Layer 3 of a small transformer language model trained on English Wikipedia (10 layers, counted from 0, width 96).
A neuron adds its activation times its output weights to the MLP's output. To switch it off is to set its activation to zero at one token and run the rest of the model.

Output weights of the MLP neurons that the questions are about. A number n stands for n times 0.0016.
n0: -37 -20 -3 17 -6 -70 -51 49 -3 -20 42 -29 -2 23 -12 10 -6 17 0 37 -5 -36 -1 -41 43 17 -42 46 2 -7 -25 27 18 14 35 -13 13 44 3 -38 48 28 24 -7 -68 16 -21 8 3 35 30 7 4 -36 -39 -51 6 -24 20 28 -9 -23 20 3 14 4 3 30 30 -33 20 -14 43 -12 7 -25 17 -14 -41 5 42 2 -16 -77 -2 -59 30 43 -12 -3 -38 11 75 12 -9 -12
n17: 16 26 -1 19 0 3 -5 0 -42 -36 -45 44 4 4 38 53 47 -18 -41 32 -2 17 6 7 28 6 -32 -34 -33 -1 17 -24 -25 16 -56 -30 42 18 -4 41 57 11 20 -24 46 -48 -51 -25 -44 -21 -8 -28 -58 -7 43 -4 -63 -24 -21 -4 15 16 3 -68 3 4 20 -12 19 33 12 -65 -25 30 -14 -31 24 44 -17 24 -42 30 -35 8 -5 22 13 1 -6 -43 -13 64 50 -21 30 17
n31: -86 -4 27 9 -68 -50 -23 16 27 -30 49 36 61 -30 38 -7 70 -6 34 -5 -3 25 25 11 13 25 -25 -48 -1 24 0 18 -6 48 10 3 3 22 8 4 17 -42 -3 -41 5 13 18 -42 63 -6 -41 13 44 10 -24 3 -12 -1 31 12 48 -70 -27 -6 -41 7 16 16 -1 19 -6 -31 -50 -31 32 61 57 -2 -10 6 -12 49 0 14 -3 -32 -42 25 10 69 -2 -18 -35 11 -6 5
n33: -11 17 18 -50 -16 -4 22 -19 13 27 40 8 15 26 4 12 -37 -31 17 12 -13 -31 8 59 -27 -31 38 37 44 2 -6 10 -12 -8 -20 -35 16 -25 -5 -1 -82 -6 -61 -3 9 -21 -2 35 -52 16 11 14 49 -3 -20 -4 -32 -13 -7 6 -26 -1 7 0 6 -1 26 -4 -19 -15 -3 34 24 -1 23 16 -31 23 -50 -8 50 -17 -19 13 -42 24 8 -6 27 13 37 74 13 4 31 39
n44: 33 13 -8 -63 -32 3 -31 -48 39 -20 -15 -40 7 3 -82 57 -13 -9 -21 37 -7 -18 -20 -17 37 28 -16 -7 87 -32 39 -43 -4 -13 -56 47 -5 4 -49 -22 44 -16 -8 33 1 -24 -35 -3 33 18 -2 30 -14 -9 31 -31 -18 1 1 -36 -4 6 -35 66 -4 3 5 45 -5 -26 6 4 28 31 20 -23 -34 -41 20 -27 13 16 50 -10 -16 -16 7 19 33 -25 26 -41 -5 -15 11 -26
n48: -9 -42 19 20 31 -31 -12 -11 -20 16 -4 7 -7 -27 -28 -21 16 24 -22 36 -19 -15 -26 11 -1 -19 -6 -3 -7 10 -2 9 -40 13 -19 -12 32 17 -5 4 -23 -18 12 60 12 -33 27 -28 -3 -42 -14 39 -50 27 -16 -56 -5 -7 -14 9 39 -27 -17 -2 -1 -11 11 -58 -32 32 -24 -15 0 3 31 -46 14 47 33 16 -21 54 7 15 20 -13 -12 6 4 -3 -8 1 42 -11 -3 13
n77: 23 28 15 11 -95 13 5 -66 -18 15 -12 -41 -53 21 12 17 -29 -49 38 -18 -4 -5 19 -23 5 -19 40 -46 -31 -22 -40 -40 -41 1 -22 -8 9 -33 44 -49 6 -42 -96 26 -16 32 3 -30 50 45 -21 -15 -2 32 64 1 0 -8 -13 7 46 -8 -13 33 11 -20 2 47 48 43 -49 -36 -1 41 -3 50 32 16 -9 -22 -8 -18 -17 -40 9 33 -38 22 -9 9 -24 -17 -9 16 21 9
n87: 7 0 -68 -41 10 2 -3 41 20 -8 -37 40 32 -23 -29 -35 4 -7 11 -1 16 -15 10 -31 3 15 -2 73 -22 -80 29 -11 -5 42 3 37 -16 -15 11 -17 -14 -56 6 -38 -31 -14 -31 65 45 -24 4 -6 30 7 22 -22 -11 -15 -4 -58 11 62 -4 -1 2 4 25 -72 11 -6 41 -15 23 43 16 -14 -24 64 48 -14 8 -38 31 12 17 39 19 76 -4 -5 5 59 18 26 -67 8
n153: 26 27 23 1 -19 27 -11 0 -4 -29 2 -7 -49 45 -39 -34 -37 7 66 -21 32 -14 8 -4 -7 -15 27 22 1 26 -14 -19 20 31 -32 -78 20 19 -2 20 -47 -37 -2 -19 35 3 12 -21 -5 -39 -31 -47 -17 -16 -17 32 -24 -17 -34 -31 -21 -1 27 -37 6 -13 -2 -65 -7 15 16 13 -14 -4 1 -41 -3 42 39 0 20 22 -1 -23 32 4 -23 27 -12 -49 -19 4 53 -13 -27 11
n192: 20 11 1 -20 -49 20 41 48 8 45 2 -9 -12 35 -17 -12 -28 -5 8 2 -1 41 19 -28 1 15 -4 39 -42 53 -38 9 -1 7 -5 -15 -13 -27 6 2 -78 -13 7 19 7 -6 35 -11 25 40 18 -21 8 1 -33 -41 -13 -9 -11 -5 20 -30 30 -2 -13 -26 -9 28 6 12 35 14 5 -30 17 17 -21 -8 -28 -37 22 8 -2 -27 22 -14 -18 15 -3 -41 -31 -3 37 -25 -59 11
n209: -19 -44 -8 -37 1 -17 13 33 -8 -15 2 -16 20 66 22 -22 -10 19 -13 19 3 -5 -20 8 26 -70 -57 -38 53 -6 -59 15 -4 -32 -62 10 -6 -37 7 34 20 -44 -12 29 -50 33 -13 23 -15 -15 -33 -8 6 -15 8 -11 -7 -4 -50 11 57 22 -46 26 -17 -23 -25 -7 -10 -13 32 23 21 40 -15 36 27 -1 -28 50 -14 31 8 -28 18 -17 21 -8 -26 -37 18 9 14 -22 2 45
n214: -25 9 -3 -5 26 15 -31 -28 -14 30 -22 -5 -19 -40 20 47 38 -10 -62 16 -1 5 -9 -22 36 -2 -13 -35 -4 6 34 -64 -8 -2 55 -7 -2 -8 -37 -10 -5 47 9 18 -47 0 7 16 24 57 53 -9 28 11 -39 6 0 6 -20 4 14 -5 -14 11 -11 35 -19 -31 -13 -23 -14 -8 3 6 51 7 -39 -31 21 -17 -1 -34 -24 -67 46 -40 -26 -36 -18 20 -57 -38 -4 -43 -19 0
n220: -39 -32 68 -48 70 7 -38 32 40 86 -68 -53 -9 -46 -8 -25 -29 12 -6 -60 -30 -14 -28 -35 21 20 29 -6 -27 45 45 56 2 57 -39 -9 10 -12 -1 -67 -18 -36 -8 1 1 20 -35 27 24 29 5 15 22 15 -65 -7 -6 -26 2 -21 -16 -37 29 14 -2 -9 -4 -10 -5 26 -22 -56 -17 -47 17 -3 9 3 -30 -33 34 5 -16 -9 43 -26 16 28 19 -37 -27 -10 -21 23 37 9
n287: -74 -58 -14 45 -60 50 10 5 -34 -40 38 17 47 -35 44 -18 32 -37 19 -15 -11 27 -21 -10 15 -40 12 24 -50 -29 9 -16 7 10 39 15 26 -23 19 65 -56 -1 24 -24 -34 -22 16 -22 -45 14 7 -9 30 32 4 -12 -46 14 -12 -7 -34 12 9 41 8 -18 -6 13 63 -10 28 -33 -6 -24 40 20 -5 24 -46 18 14 -6 -48 -23 -14 -23 -24 -53 13 37 -21 27 -9 -31 -20 -6
n345: 17 6 -11 -3 9 25 -15 35 -6 -42 -37 -54 -10 1 -9 12 -30 -26 -3 4 0 -34 -14 -41 -12 -7 38 -20 23 25 14 -15 8 18 5 -13 -24 -48 -10 29 -68 54 -15 -50 41 46 50 17 12 47 19 33 -12 5 23 -26 -40 -45 -5 35 -46 -6 -17 43 -5 50 1 -9 31 1 20 29 -48 21 9 19 7 16 28 -31 45 -32 -9 -21 -39 -5 -32 -37 27 -13 11 -1 12 63 19 -34
n357: -77 -14 -34 -10 -11 0 10 29 2 23 -6 -27 16 -25 48 43 10 2 -8 -10 -7 -20 -13 -11 22 30 -21 57 25 4 -4 17 27 32 -24 -27 43 -18 33 29 -14 -14 0 17 18 72 -1 0 35 -6 16 26 -16 -12 43 -80 47 -3 10 -12 -20 -21 59 33 -62 36 11 -7 -24 1 -3 2 -16 -14 -6 23 38 -13 24 16 22 -2 25 20 48 30 3 29 8 33 -12 34 -35 2 11 6

Each question names a token from some text and the token that comes next. It shows the activations a of the neurons there, in the order above. A number n stands for n times 0.2.

Then comes g, the gradient of the next token's log-probability with respect to the MLP's output, scaled to length 1. A neuron's effect is roughly proportional to its activation times (output weights . g). A number n stands for n times 0.0045.

"aki", then " Mur"
a: 12 -1 5 0 -1 13 0 0 -1 16 19 -1 0 -1 15 0
g: -16 -24 -11 19 -34 -45 -5 10 15 -2 -11 -26 14 18 -41 -18 1 11 -36 -9 6 3 5 16 -52 45 -13 1 39 1 14 8 47 13 -4 34 -70 -14 11 22 -44 -7 4 -6 3 -3 -12 23 -19 -39 -7 4 2 -11 -13 -8 -2 28 27 27 21 35 16 -1 -11 20 -3 -32 -12 -9 -15 -15 13 3 -30 0 -1 -11 13 8 1 57 31 22 -28 -11 -21 38 -11 -21 26 -36 -11 -15 7 13
Switching off which neuron hurts the next token most? n209

" -", then " Tom"
a: 20 0 0 0 -1 9 0 0 0 -1 17 0 0 21 34 -1
g: 1 -22 23 35 -17 -15 67 -2 26 41 12 -11 -6 11 4 -19 -4 31 2 -11 36 21 -40 29 12 -4 10 0 20 -16 31 4 12 -17 -26 8 -2 15 -24 -23 -31 4 -25 56 10 30 6 30 -26 11 -8 15 -12 5 -8 9 28 56 -15 3 20 15 10 -19 -34 -40 -5 -34 -13 -2 5 12 -12 -12 -26 11 -26 -19 22 5 -19 59 32 35 -8 6 2 2 -28 -10 19 -28 1 -7 -13 -28
Switching off which neuron hurts the next token most? n209

"\n", then "-"
a: 3 -1 0 -1 11 -1 65 0 1 -1 0 0 0 -1 3 10
g: 9 21 60 -15 19 -19 17 -28 -9 35 20 -17 -6 -9 28 -5 -46 -4 -32 -25 -18 8 9 2 -11 -9 33 2 4 16 -8 -16 -47 -18 30 14 7 -19 38 -16 12 38 -32 52 23 -4 11 -13 -4 34 26 -3 4 -1 -9 -5 -13 20 4 20 8 -53 36 22 -6 15 3 -4 -36 -11 -1 9 34 -17 -20 -3 3 -40 33 -12 -19 -16 23 -10 -5 26 -40 14 -15 4 -41 -2 2 -38 30 10
Switching off which neuron hurts the next token most? n77

",", then " and"
a: 2 0 0 0 27 0 20 0 0 -1 2 6 -1 14 0 2
g: 15 1 -6 -4 25 -4 -1 8 -27 -6 -13 38 14 42 -6 53 21 23 -46 -18 -34 0 -8 -22 20 7 -27 23 3 -37 -38 -39 23 -7 -15 34 -8 -7 -4 10 -20 21 14 4 -39 7 -8 -20 21 8 -5 9 -11 -12 34 -50 33 -23 9 -18 -2 -13 12 3 -36 -45 11 -24 -11 20 -9 -4 -55 -33 6 16 2 -6 -8 -14 38 -9 -33 -12 -32 2 19 -25 41 11 -9 0 -36 19 4 6
Switching off which neuron hurts the next token most? n44

"==", then "B"
a: 2 0 2 16 0 2 58 -1 0 0 0 0 0 35 -1 15
g: 6 -8 16 17 30 8 -18 13 -26 -37 -11 -7 10 4 10 12 27 -37 -39 -56 -27 -30 19 -3 0 18 -14 16 8 -14 -34 18 13 12 -4 33 -16 -4 5 21 -7 4 10 -29 -28 6 19 6 26 -32 -16 -18 -3 31 80 48 -18 6 -46 23 6 0 -23 2 2 8 7 5 37 41 -10 -16 19 -33 -16 -38 48 1 3 43 8 -10 40 7 -10 4 -10 -5 6 -6 16 -1 5 7 7 -4
Which neuron, switched off, raises the next token's probability most? n33

" -", then " Professor"
a: 21 0 -1 0 -1 10 -1 0 0 -1 14 -1 0 25 29 -1
g: 12 -27 -11 -10 47 -1 10 -3 19 -3 -9 32 18 31 -23 11 -46 -13 -27 -5 -13 8 -1 11 3 -12 46 -11 29 -6 -34 -25 9 -46 10 -33 -13 29 23 -13 3 9 -30 3 18 42 -18 21 2 2 58 5 36 25 -2 -22 19 23 15 -39 -29 -43 15 11 2 3 -23 32 1 -23 -2 -1 1 -12 -3 6 -6 -6 -8 -6 10 -48 13 4 -12 -42 21 -13 4 31 -52 31 -5 23 -6 -32
Which two neurons, each switched off alone, lower its probability most, in order? n345, n0

"1", then ";"
a: 12 -1 0 22 0 0 0 0 -1 0 23 13 0 0 13 0
g: -3 -22 40 22 -28 9 -3 -8 9 61 21 24 22 -12 -38 -12 4 -5 10 -57 -8 -4 -8 -11 14 -19 18 47 -10 21 -12 13 19 -10 12 -3 12 -14 -12 2 -35 -1 3 -14 -16 -14 -5 -1 -7 -2 18 8 25 27 -26 10 -2 12 14 -9 21 -31 -17 21 -15 -5 -32 30 -4 9 14 21 3 -24 -14 -31 -45 -32 65 -31 -8 18 -36 -25 34 16 -4 1 -14 12 16 28 -3 -37 -56 -23
Which two neurons, each switched off alone, lower its probability most, in order? n214, n33

"anna", then " McG"
a: 7 0 12 0 0 2 0 0 -1 21 9 0 0 0 4 0
g: 4 -37 -11 24 4 -14 14 -23 52 -43 9 -6 37 -13 14 -34 29 -35 5 -7 13 -5 3 -7 9 -11 9 31 34 13 23 -10 1 -7 -53 -30 -18 8 -6 -17 -20 2 4 -12 21 -7 0 41 -7 -10 -4 -35 -3 -30 26 20 -27 -2 3 14 -10 17 -3 34 10 -21 5 -2 21 -5 12 -34 -21 -52 -43 15 6 -1 -28 12 -10 53 20 -9 -25 2 -41 29 15 -11 -44 20 -37 -3 0 -33
Switching off which neuron hurts the next token most? n31

"ld", then "ı"
a: 14 0 34 8 33 7 0 0 0 24 9 26 0 -1 -1 0
g: 19 -1 25 -10 17 12 -8 8 -14 -33 -7 16 -13 15 7 -5 2 -14 5 2 14 -5 -29 22 20 7 0 -16 -8 -38 -41 -24 5 7 -28 -18 13 -31 0 54 -31 -7 18 -20 45 -18 -40 12 -31 28 -18 8 40 -44 -31 17 -12 2 -27 -21 -19 -12 -15 -45 0 23 12 -26 -10 -6 36 -11 4 4 -8 -27 2 46 -17 -6 28 24 -32 3 -48 -45 42 -24 -20 -15 -32 -1 -2 -15 7 -17
Switching off which neuron hurts the next token most? n33

" in", then "ability"
a: -1 -1 0 0 2 3 16 0 -1 0 10 -1 0 0 -1 0
g: -6 6 13 25 21 39 16 4 -25 15 34 1 10 6 -27 -19 24 -30 -1 23 16 22 -37 18 43 25 -30 29 19 15 -45 -12 -20 18 -26 -13 3 -25 73 -18 -4 6 22 -3 21 -31 -18 17 10 -23 0 -9 -33 -1 13 2 0 -17 -22 16 18 23 -1 6 -27 9 8 -7 -17 13 41 2 -3 -17 -36 -6 24 9 9 -24 33 61 14 -11 -4 -22 -20 5 -7 -49 -14 -21 -34 31 -9 -1
Which neuron, switched off, raises the next token's probability most? n77

"y", then "b"
a: 0 20 -1 0 14 -1 -1 0 0 0 19 15 0 -1 0 0
g: -2 -5 36 32 7 47 -14 -5 4 -21 -53 19 21 10 15 35 23 -7 -25 -20 -17 -33 19 3 29 49 17 -11 -11 -21 -2 7 -17 13 6 5 26 8 2 31 22 -7 23 -20 2 -52 57 3 11 -12 -22 -26 36 29 9 11 -32 34 -11 -7 -10 -8 23 -18 19 -12 2 38 -2 16 -13 -34 23 -22 -10 -10 26 -37 3 48 7 -26 7 -6 32 -23 9 5 -14 23 24 33 -9 4 -20 -4
Which neuron, switched off, raises the next token's probability most? n209

"g", then "awa"
a: 0 22 1 0 1 4 0 0 26 0 15 3 -1 0 0 0
g: 1 -25 6 36 45 3 29 1 -11 -10 53 -34 -41 39 -9 23 -24 -7 -1 0 -14 -11 -23 35 7 -3 0 -5 7 -10 -4 0 11 -19 3 -8 -5 -26 -11 -9 -42 -21 -27 -5 1 34 -13 -2 -5 -1 -28 6 37 10 -8 -39 31 -22 11 -7 -17 -15 9 -4 31 -21 13 -46 -7 -8 43 35 -22 -33 0 -37 -1 6 -10 -27 -6 10 0 19 -47 -10 56 -3 26 -19 -22 8 -2 -22 -47 26
Which two neurons, each switched off alone, lower its probability most, in order? n153, n209

"(", then "s"
a: 8 3 0 0 20 0 0 0 0 -1 0 8 23 26 12 0
g: -18 22 48 -37 38 3 -41 17 25 -34 -11 26 -16 -4 -7 28 3 17 -7 10 1 12 -13 -16 12 -11 -5 -2 -41 11 16 -6 -34 1 -6 16 -10 -36 -19 38 -9 -13 -19 23 22 -13 -7 20 30 30 7 -10 22 -30 -51 -8 -18 20 14 -29 -44 13 45 25 -24 -14 16 3 8 -24 34 42 23 -10 7 -37 4 -26 18 -12 -6 16 -8 -11 19 -15 17 4 19 13 18 19 27 -37 -50 15
Which two neurons, each switched off alone, lower its probability most, in order? n220, n44

"aki", then " -"
a: 21 0 1 0 6 18 0 0 0 29 22 3 0 5 8 -1
g: -14 3 16 3 -32 -1 20 32 7 15 -28 -32 14 35 40 -5 -10 13 -5 20 -41 -24 10 -7 -12 2 0 -2 -5 10 -24 34 7 -13 24 6 -24 3 30 14 -6 -22 -11 13 14 -39 -18 2 -9 50 0 -4 -2 -24 -30 -4 -20 24 -50 29 28 -13 -10 -19 -36 20 29 -4 -3 -28 25 -29 -37 -37 0 -1 -8 23 -21 -17 29 36 16 -17 4 -29 45 30 5 -47 26 4 -36 -30 10 -23
Switching off which neuron hurts the next token most? n192

" |", then " 2"
a: 0 12 0 4 0 0 -1 0 0 5 1 -1 0 20 0 25
g: -5 8 -18 52 16 28 21 -18 10 32 8 -7 8 -28 10 -31 -22 -29 2 9 -8 -20 11 -27 -21 6 -15 13 29 43 21 -5 31 -23 11 11 8 -9 16 4 43 -15 -14 18 29 -21 -23 -36 20 22 -19 -2 -18 13 -17 14 -56 -13 -48 -33 13 13 20 6 16 -47 29 -1 -18 21 -16 3 -6 -15 -3 -1 3 4 -13 12 -24 24 -14 27 16 17 64 25 -36 -40 -11 23 10 24 -1 -21
Switching off which neuron hurts the next token most? n17

"an", then "oy"
a: 18 2 24 0 8 11 0 0 0 17 22 11 0 -1 0 -1
g: -24 13 -5 -4 22 23 -16 -24 -17 -42 3 48 -21 2 3 10 11 -4 12 -39 -5 24 -31 3 -56 10 -42 1 -21 3 3 -2 -21 14 -19 -29 -21 -14 11 7 -4 11 -4 -13 9 -6 13 -2 -31 32 17 28 -28 -24 19 15 -53 18 -12 -40 21 -28 -16 -7 -26 27 18 -1 20 21 -2 -6 10 -38 -12 17 18 10 37 5 -40 24 -37 -25 10 18 -27 -22 -9 23 -40 28 4 -22 39 33
Which neuron, switched off, raises the next token's probability most? n0

" silver", then " medalist"
a: 15 0 0 13 7 -1 0 0 0 23 15 0 0 -1 23 15
g: 22 -7 -19 -29 47 23 16 -37 -5 -9 -4 -49 -43 -4 -36 -30 -21 16 15 35 -9 1 -16 45 -8 -16 12 25 61 -20 51 -14 14 11 -38 -25 28 -32 16 -13 18 -8 2 -16 31 -23 -17 -15 21 11 1 -2 6 -26 -2 16 7 -3 -6 -14 -13 5 23 -46 25 1 26 -40 -10 11 -8 10 20 -18 -10 -16 -3 3 -50 6 -28 3 17 10 -18 12 10 -3 -13 -37 27 -8 5 20 28 -13
Switching off which neuron hurts the next token most? n33

" Y", then "ordan"
a: 0 0 0 0 0 6 0 0 0 0 0 0 1 0 16 0
g: -8 9 8 35 -8 22 21 17 9 3 -21 1 13 -30 14 2 14 -40 -19 15 -39 -28 -29 6 20 23 1 -6 31 15 -20 -32 -6 -23 -45 16 -17 -45 15 -12 5 24 -8 -10 50 21 -28 -19 -11 23 -6 -1 -12 -11 -15 13 1 -22 -19 -14 -28 -43 -13 12 17 18 11 -39 -23 -15 -16 -3 59 57 15 -30 -6 25 -15 27 -18 45 -3 -6 -24 4 3 -13 34 -14 -1 -46 0 18 1 13
Switching off which neuron hurts the next token most? n345

" Final", then " /"
a: -1 0 0 0 -1 7 13 0 1 16 15 0 0 7 0 23
g: -4 -9 41 -31 1 -4 -9 32 -7 26 8 -20 4 9 1 -6 -9 37 7 -50 17 17 -11 1 -8 -7 52 -8 8 -52 -1 22 8 37 26 -14 19 -16 -13 45 -32 -5 8 -11 12 23 51 21 12 7 -1 51 -16 -17 1 23 21 4 17 3 5 8 21 -45 -35 -1 18 18 -3 9 9 20 -5 33 -31 -1 12 4 29 23 -7 -9 12 14 2 -19 25 -32 42 -35 15 -23 -37 42 -18 -21
Switching off which neuron hurts the next token most? n357

" CH", then "E"
a: 0 0 0 0 0 6 0 0 15 0 -1 0 0 0 19 0
g: -30 -15 -16 -3 10 7 1 -6 10 -59 -31 -14 -1 -6 -41 -21 -27 -13 12 5 27 -19 -27 -7 -6 -22 -33 27 8 -23 -30 -7 -3 26 -30 7 11 -9 39 22 -25 -25 -4 -24 -21 -19 34 -12 22 -33 19 -16 4 0 7 -42 -29 2 -48 -66 7 19 18 -26 -16 -1 18 -29 -11 23 -10 1 12 27 -4 -57 -10 11 2 -39 -30 -11 -11 -7 -7 -6 19 -14 -40 -9 -6 12 27 -6 -29 -17
Switching off which neuron hurts the next token most? n153

"21", then "/"
a: 7 0 0 8 0 0 0 0 0 6 17 5 0 17 30 0
g: 14 8 9 -3 37 20 45 1 0 -23 -5 -52 5 -3 -24 27 5 -13 10 0 19 -7 2 -4 -50 27 11 2 29 -49 36 -8 38 -15 26 -2 7 -10 8 37 14 22 -12 12 -14 -3 -3 -12 16 -25 -24 -30 47 4 -4 16 -6 12 -24 -7 -4 -13 36 4 9 -14 19 -7 -10 -41 6 9 23 20 -16 33 27 14 7 22 25 -4 -4 21 -13 17 38 55 15 -20 2 21 -29 73 -4 11
Switching off which neuron hurts the next token most? n345

"ai", then "\n"
a: 16 13 23 0 10 1 0 0 0 20 18 15 0 0 0 12
g: 11 3 0 -36 5 16 -15 6 -18 20 -44 43 -36 18 -26 24 12 6 -4 18 2 3 14 -8 45 -7 24 -35 -12 -29 -41 -26 -3 8 -1 7 22 -4 -6 -42 13 13 -3 -15 -21 1 -17 -18 -19 8 7 7 6 39 36 16 24 21 10 27 1 -70 -46 14 -33 -19 -33 27 -9 4 -5 24 31 7 10 -21 34 6 -17 -28 -4 -29 -31 -8 24 -12 19 -52 22 5 -20 -6 15 24 9 2
Switching off which neuron hurts the next token most? n214

" Tak", then "em"
a: 0 0 2 0 0 32 0 0 0 -1 -1 0 3 0 14 0
g: -6 4 41 -4 -13 9 21 -1 -5 9 -45 -19 8 -44 -31 -5 29 -23 0 29 -24 -25 5 14 30 13 -10 -12 23 -19 16 -41 -13 61 -18 14 23 -44 11 -20 37 19 3 -7 -1 1 7 -28 10 -12 -10 17 -26 -23 7 -2 -30 12 -4 -38 42 -9 -4 -17 -21 52 -4 -20 -32 40 -8 1 29 3 30 -19 -10 6 -15 -10 -29 -21 1 32 9 10 -22 -18 -4 13 -5 -20 55 34 -7 11
Switching off which neuron hurts the next token most? n48

"\n", then "|"
a: 11 0 -1 7 22 -1 82 0 0 -1 0 0 -1 0 12 18
g: 6 -19 -11 6 40 11 29 -21 23 -12 5 -6 -20 14 28 22 6 -7 20 -2 -12 2 -41 -12 -1 -6 -3 -8 9 -32 -24 -72 -19 -40 -6 47 -21 -24 -21 -18 -16 48 7 -18 -10 -10 -46 -39 -1 -5 -18 15 -44 8 -5 -63 1 -8 37 5 3 3 22 -18 -2 -4 -27 -16 23 7 -15 -2 21 22 5 -40 45 -2 -28 -14 -25 22 -14 -4 -12 12 16 3 -19 -18 8 27 -16 30 -19 0
Switching off which neuron hurts the next token most? n77

"-", then "28"
a: 29 0 4 0 -1 0 0 -1 0 25 18 18 0 36 -1 5
g: 40 4 -53 38 -22 11 0 -30 1 7 18 -37 -16 -17 12 15 9 -21 8 15 -37 -42 8 -26 29 7 17 13 -7 13 -6 -29 4 7 13 -12 -1 -37 32 13 -24 35 18 -19 8 -30 27 10 -6 7 29 16 25 5 -14 51 10 -24 -24 -36 40 -10 17 5 4 34 0 0 21 -14 22 10 -18 -25 20 -23 -6 5 -14 -46 -27 0 -33 -1 -8 -9 -1 9 -10 58 32 -7 13 -44 -1 -23
Switching off which neuron hurts the next token most? n287

",", then " Ac"
a: 4 -1 0 0 31 -1 4 0 0 0 2 2 0 -1 1 0
g: -9 7 -2 44 -43 -3 25 10 23 -29 -22 -36 1 2 25 -36 17 8 24 -17 37 21 28 48 -17 -18 -21 16 6 -2 6 11 31 5 -26 -21 6 -15 9 29 -42 -17 14 -37 -1 -9 9 12 -39 -60 -31 -5 -15 5 -16 34 -33 -19 -12 -1 9 45 31 15 31 43 15 2 4 -14 -20 -28 -15 13 4 18 -10 6 24 58 1 7 28 10 21 9 -12 4 -11 25 -4 1 10 -22 1 -3
Which neuron, switched off, raises the next token's probability most? n44

"ō", then "ichi"
a: 3 28 28 -1 -1 0 0 0 0 0 37 0 0 0 -1 0
g: -12 -28 -15 21 28 1 13 13 -4 44 17 -21 -11 0 -14 19 4 -20 15 -7 -39 49 -26 7 -1 -8 -53 -41 0 14 -26 -13 -12 8 -5 -9 25 2 15 0 -1 43 -27 18 27 -7 -40 -2 16 -24 -13 -9 -17 -4 2 37 13 5 -17 37 -13 56 -19 20 31 6 10 -75 29 -2 -14 26 -8 0 35 9 -5 20 -17 -21 -5 18 3 1 -14 -6 1 23 29 -24 -27 1 35 22 34 -16
Which two neurons, each switched off alone, lower its probability most, in order? n17, n209

" (", then "2003"
a: 8 11 0 0 0 0 0 0 0 0 9 0 39 22 0 0
g: -20 12 3 1 -8 3 12 39 21 94 -14 -22 4 21 -8 -5 15 24 8 -4 25 -13 16 18 31 -13 32 -9 -4 22 28 -24 -15 14 38 31 9 -37 -9 -16 -12 1 8 10 23 1 -54 6 46 31 21 4 5 -4 1 9 -29 -29 8 -19 -18 -3 18 -1 12 -7 12 -23 10 -52 17 -7 -12 15 1 0 5 3 -7 -6 -23 58 -13 5 7 15 -15 -25 -24 -40 8 -35 -24 22 -20 26
Switching off which neuron hurts the next token most? n220

"I", then " In"
a: 14 7 0 -1 0 -1 0 0 6 -1 37 -1 0 0 0 0
g: -24 25 9 8 -30 -31 30 25 39 2 19 -35 29 -13 -20 -9 -47 -16 -5 -14 8 7 -9 -7 -12 18 -9 -8 -1 3 36 18 -12 -32 35 -2 23 15 -23 -45 12 -10 -3 24 -20 18 -18 -11 -46 9 23 8 -7 -16 -19 -3 0 -10 29 -23 0 22 8 42 3 31 -35 -1 -26 5 0 29 12 7 23 41 -49 -30 49 -1 -8 -18 -4 -28 28 29 -10 7 -24 -30 36 -16 24 -19 -26 -24
Switching off which neuron hurts the next token most? n0

"|", then " Rose"
a: 0 0 0 0 0 -1 0 0 0 0 0 3 0 0 0 4
g: -2 -20 -6 19 7 -40 11 -10 5 13 12 -8 29 36 5 18 23 -26 14 -29 29 -21 -33 21 4 -14 -25 17 32 -8 28 -14 -4 -12 14 -3 -13 -11 35 -7 -38 -37 4 32 -23 43 16 -14 -23 14 13 30 -10 -4 -1 5 52 32 -2 -19 56 5 -14 29 -11 1 -11 23 35 -51 -31 -21 -14 -5 17 -16 -4 0 34 1 33 8 -9 37 23 22 5 19 5 33 -10 -31 8 -8 -46 -13
Switching off which neuron hurts the next token most? n357

" (", then "I"
a: 24 -1 0 0 0 0 -1 -1 0 1 15 -1 18 24 14 0
g: -7 -15 -32 7 -16 31 -21 -49 -13 -36 6 37 14 -31 -12 -22 -13 -6 1 0 14 -8 -3 -21 8 4 -61 23 23 -25 30 16 0 12 7 -34 3 38 -28 12 -11 7 14 -17 17 20 -16 -13 16 -12 -28 -23 16 -18 -33 9 -45 27 -31 7 14 26 -41 -33 -10 13 -11 -12 5 32 2 -58 -10 12 15 18 24 21 -13 -23 -2 -1 -14 33 -19 -31 2 -17 26 -25 -1 -15 -19 33 42 -19
Switching off which neuron hurts the next token most? n287

":", then " Best"
a: 5 12 -1 0 0 -1 -1 0 -1 0 -1 22 0 6 -1 0
g: 38 13 -38 -38 1 16 -32 30 -13 -55 15 -7 -4 -37 13 -17 -14 9 -21 5 -3 17 -16 10 12 33 10 -9 35 33 13 10 -30 14 35 2 -3 33 2 -24 59 -4 24 -4 22 1 21 -7 24 15 -28 -3 -14 10 -60 -42 -30 -6 9 -11 10 5 -34 -19 9 -5 19 -11 10 3 22 16 -23 8 -5 2 44 7 -19 -16 -28 7 0 -18 8 -14 2 -35 26 -56 0 -14 2 -1 23 33
Which neuron, switched off, raises the next token's probability most? n287

"C", then "3"
a: 0 0 0 0 20 -1 -1 0 -1 17 9 14 0 -1 -1 12
g: 8 0 -28 3 -17 41 1 37 -40 9 -8 -36 -11 17 14 22 33 -6 -19 -16 1 9 11 -1 18 17 -29 -24 6 29 -24 -22 14 22 -30 16 2 -6 2 42 -17 -1 31 -12 -19 -27 1 -24 -7 -27 -18 25 4 -32 60 22 26 3 -62 -6 4 42 -11 9 25 -27 15 2 12 7 7 -13 -22 -29 -28 -18 2 29 -37 -23 10 0 -8 -4 30 -41 10 -25 -18 -27 21 -1 -31 26 30 -12
Switching off which neuron hurts the next token most? n209

"st", then " place"
a: 4 -1 0 -1 15 0 -1 0 0 11 6 20 0 18 -1 19
g: -11 -5 2 1 8 19 -24 10 -11 -3 5 -4 -32 -6 -29 -6 17 -7 22 31 -14 31 18 10 -11 13 -19 26 9 -7 -30 19 -17 31 -40 23 -19 3 51 25 17 17 -22 18 29 -16 -18 -11 54 -5 -1 -10 0 -9 9 27 -20 8 27 0 -26 30 23 -11 -64 -20 19 -8 -14 -1 29 1 17 23 3 -82 31 -40 -8 -26 -18 34 22 0 -25 3 12 -31 17 12 2 3 25 14 30 1
Switching off which neuron hurts the next token most? n44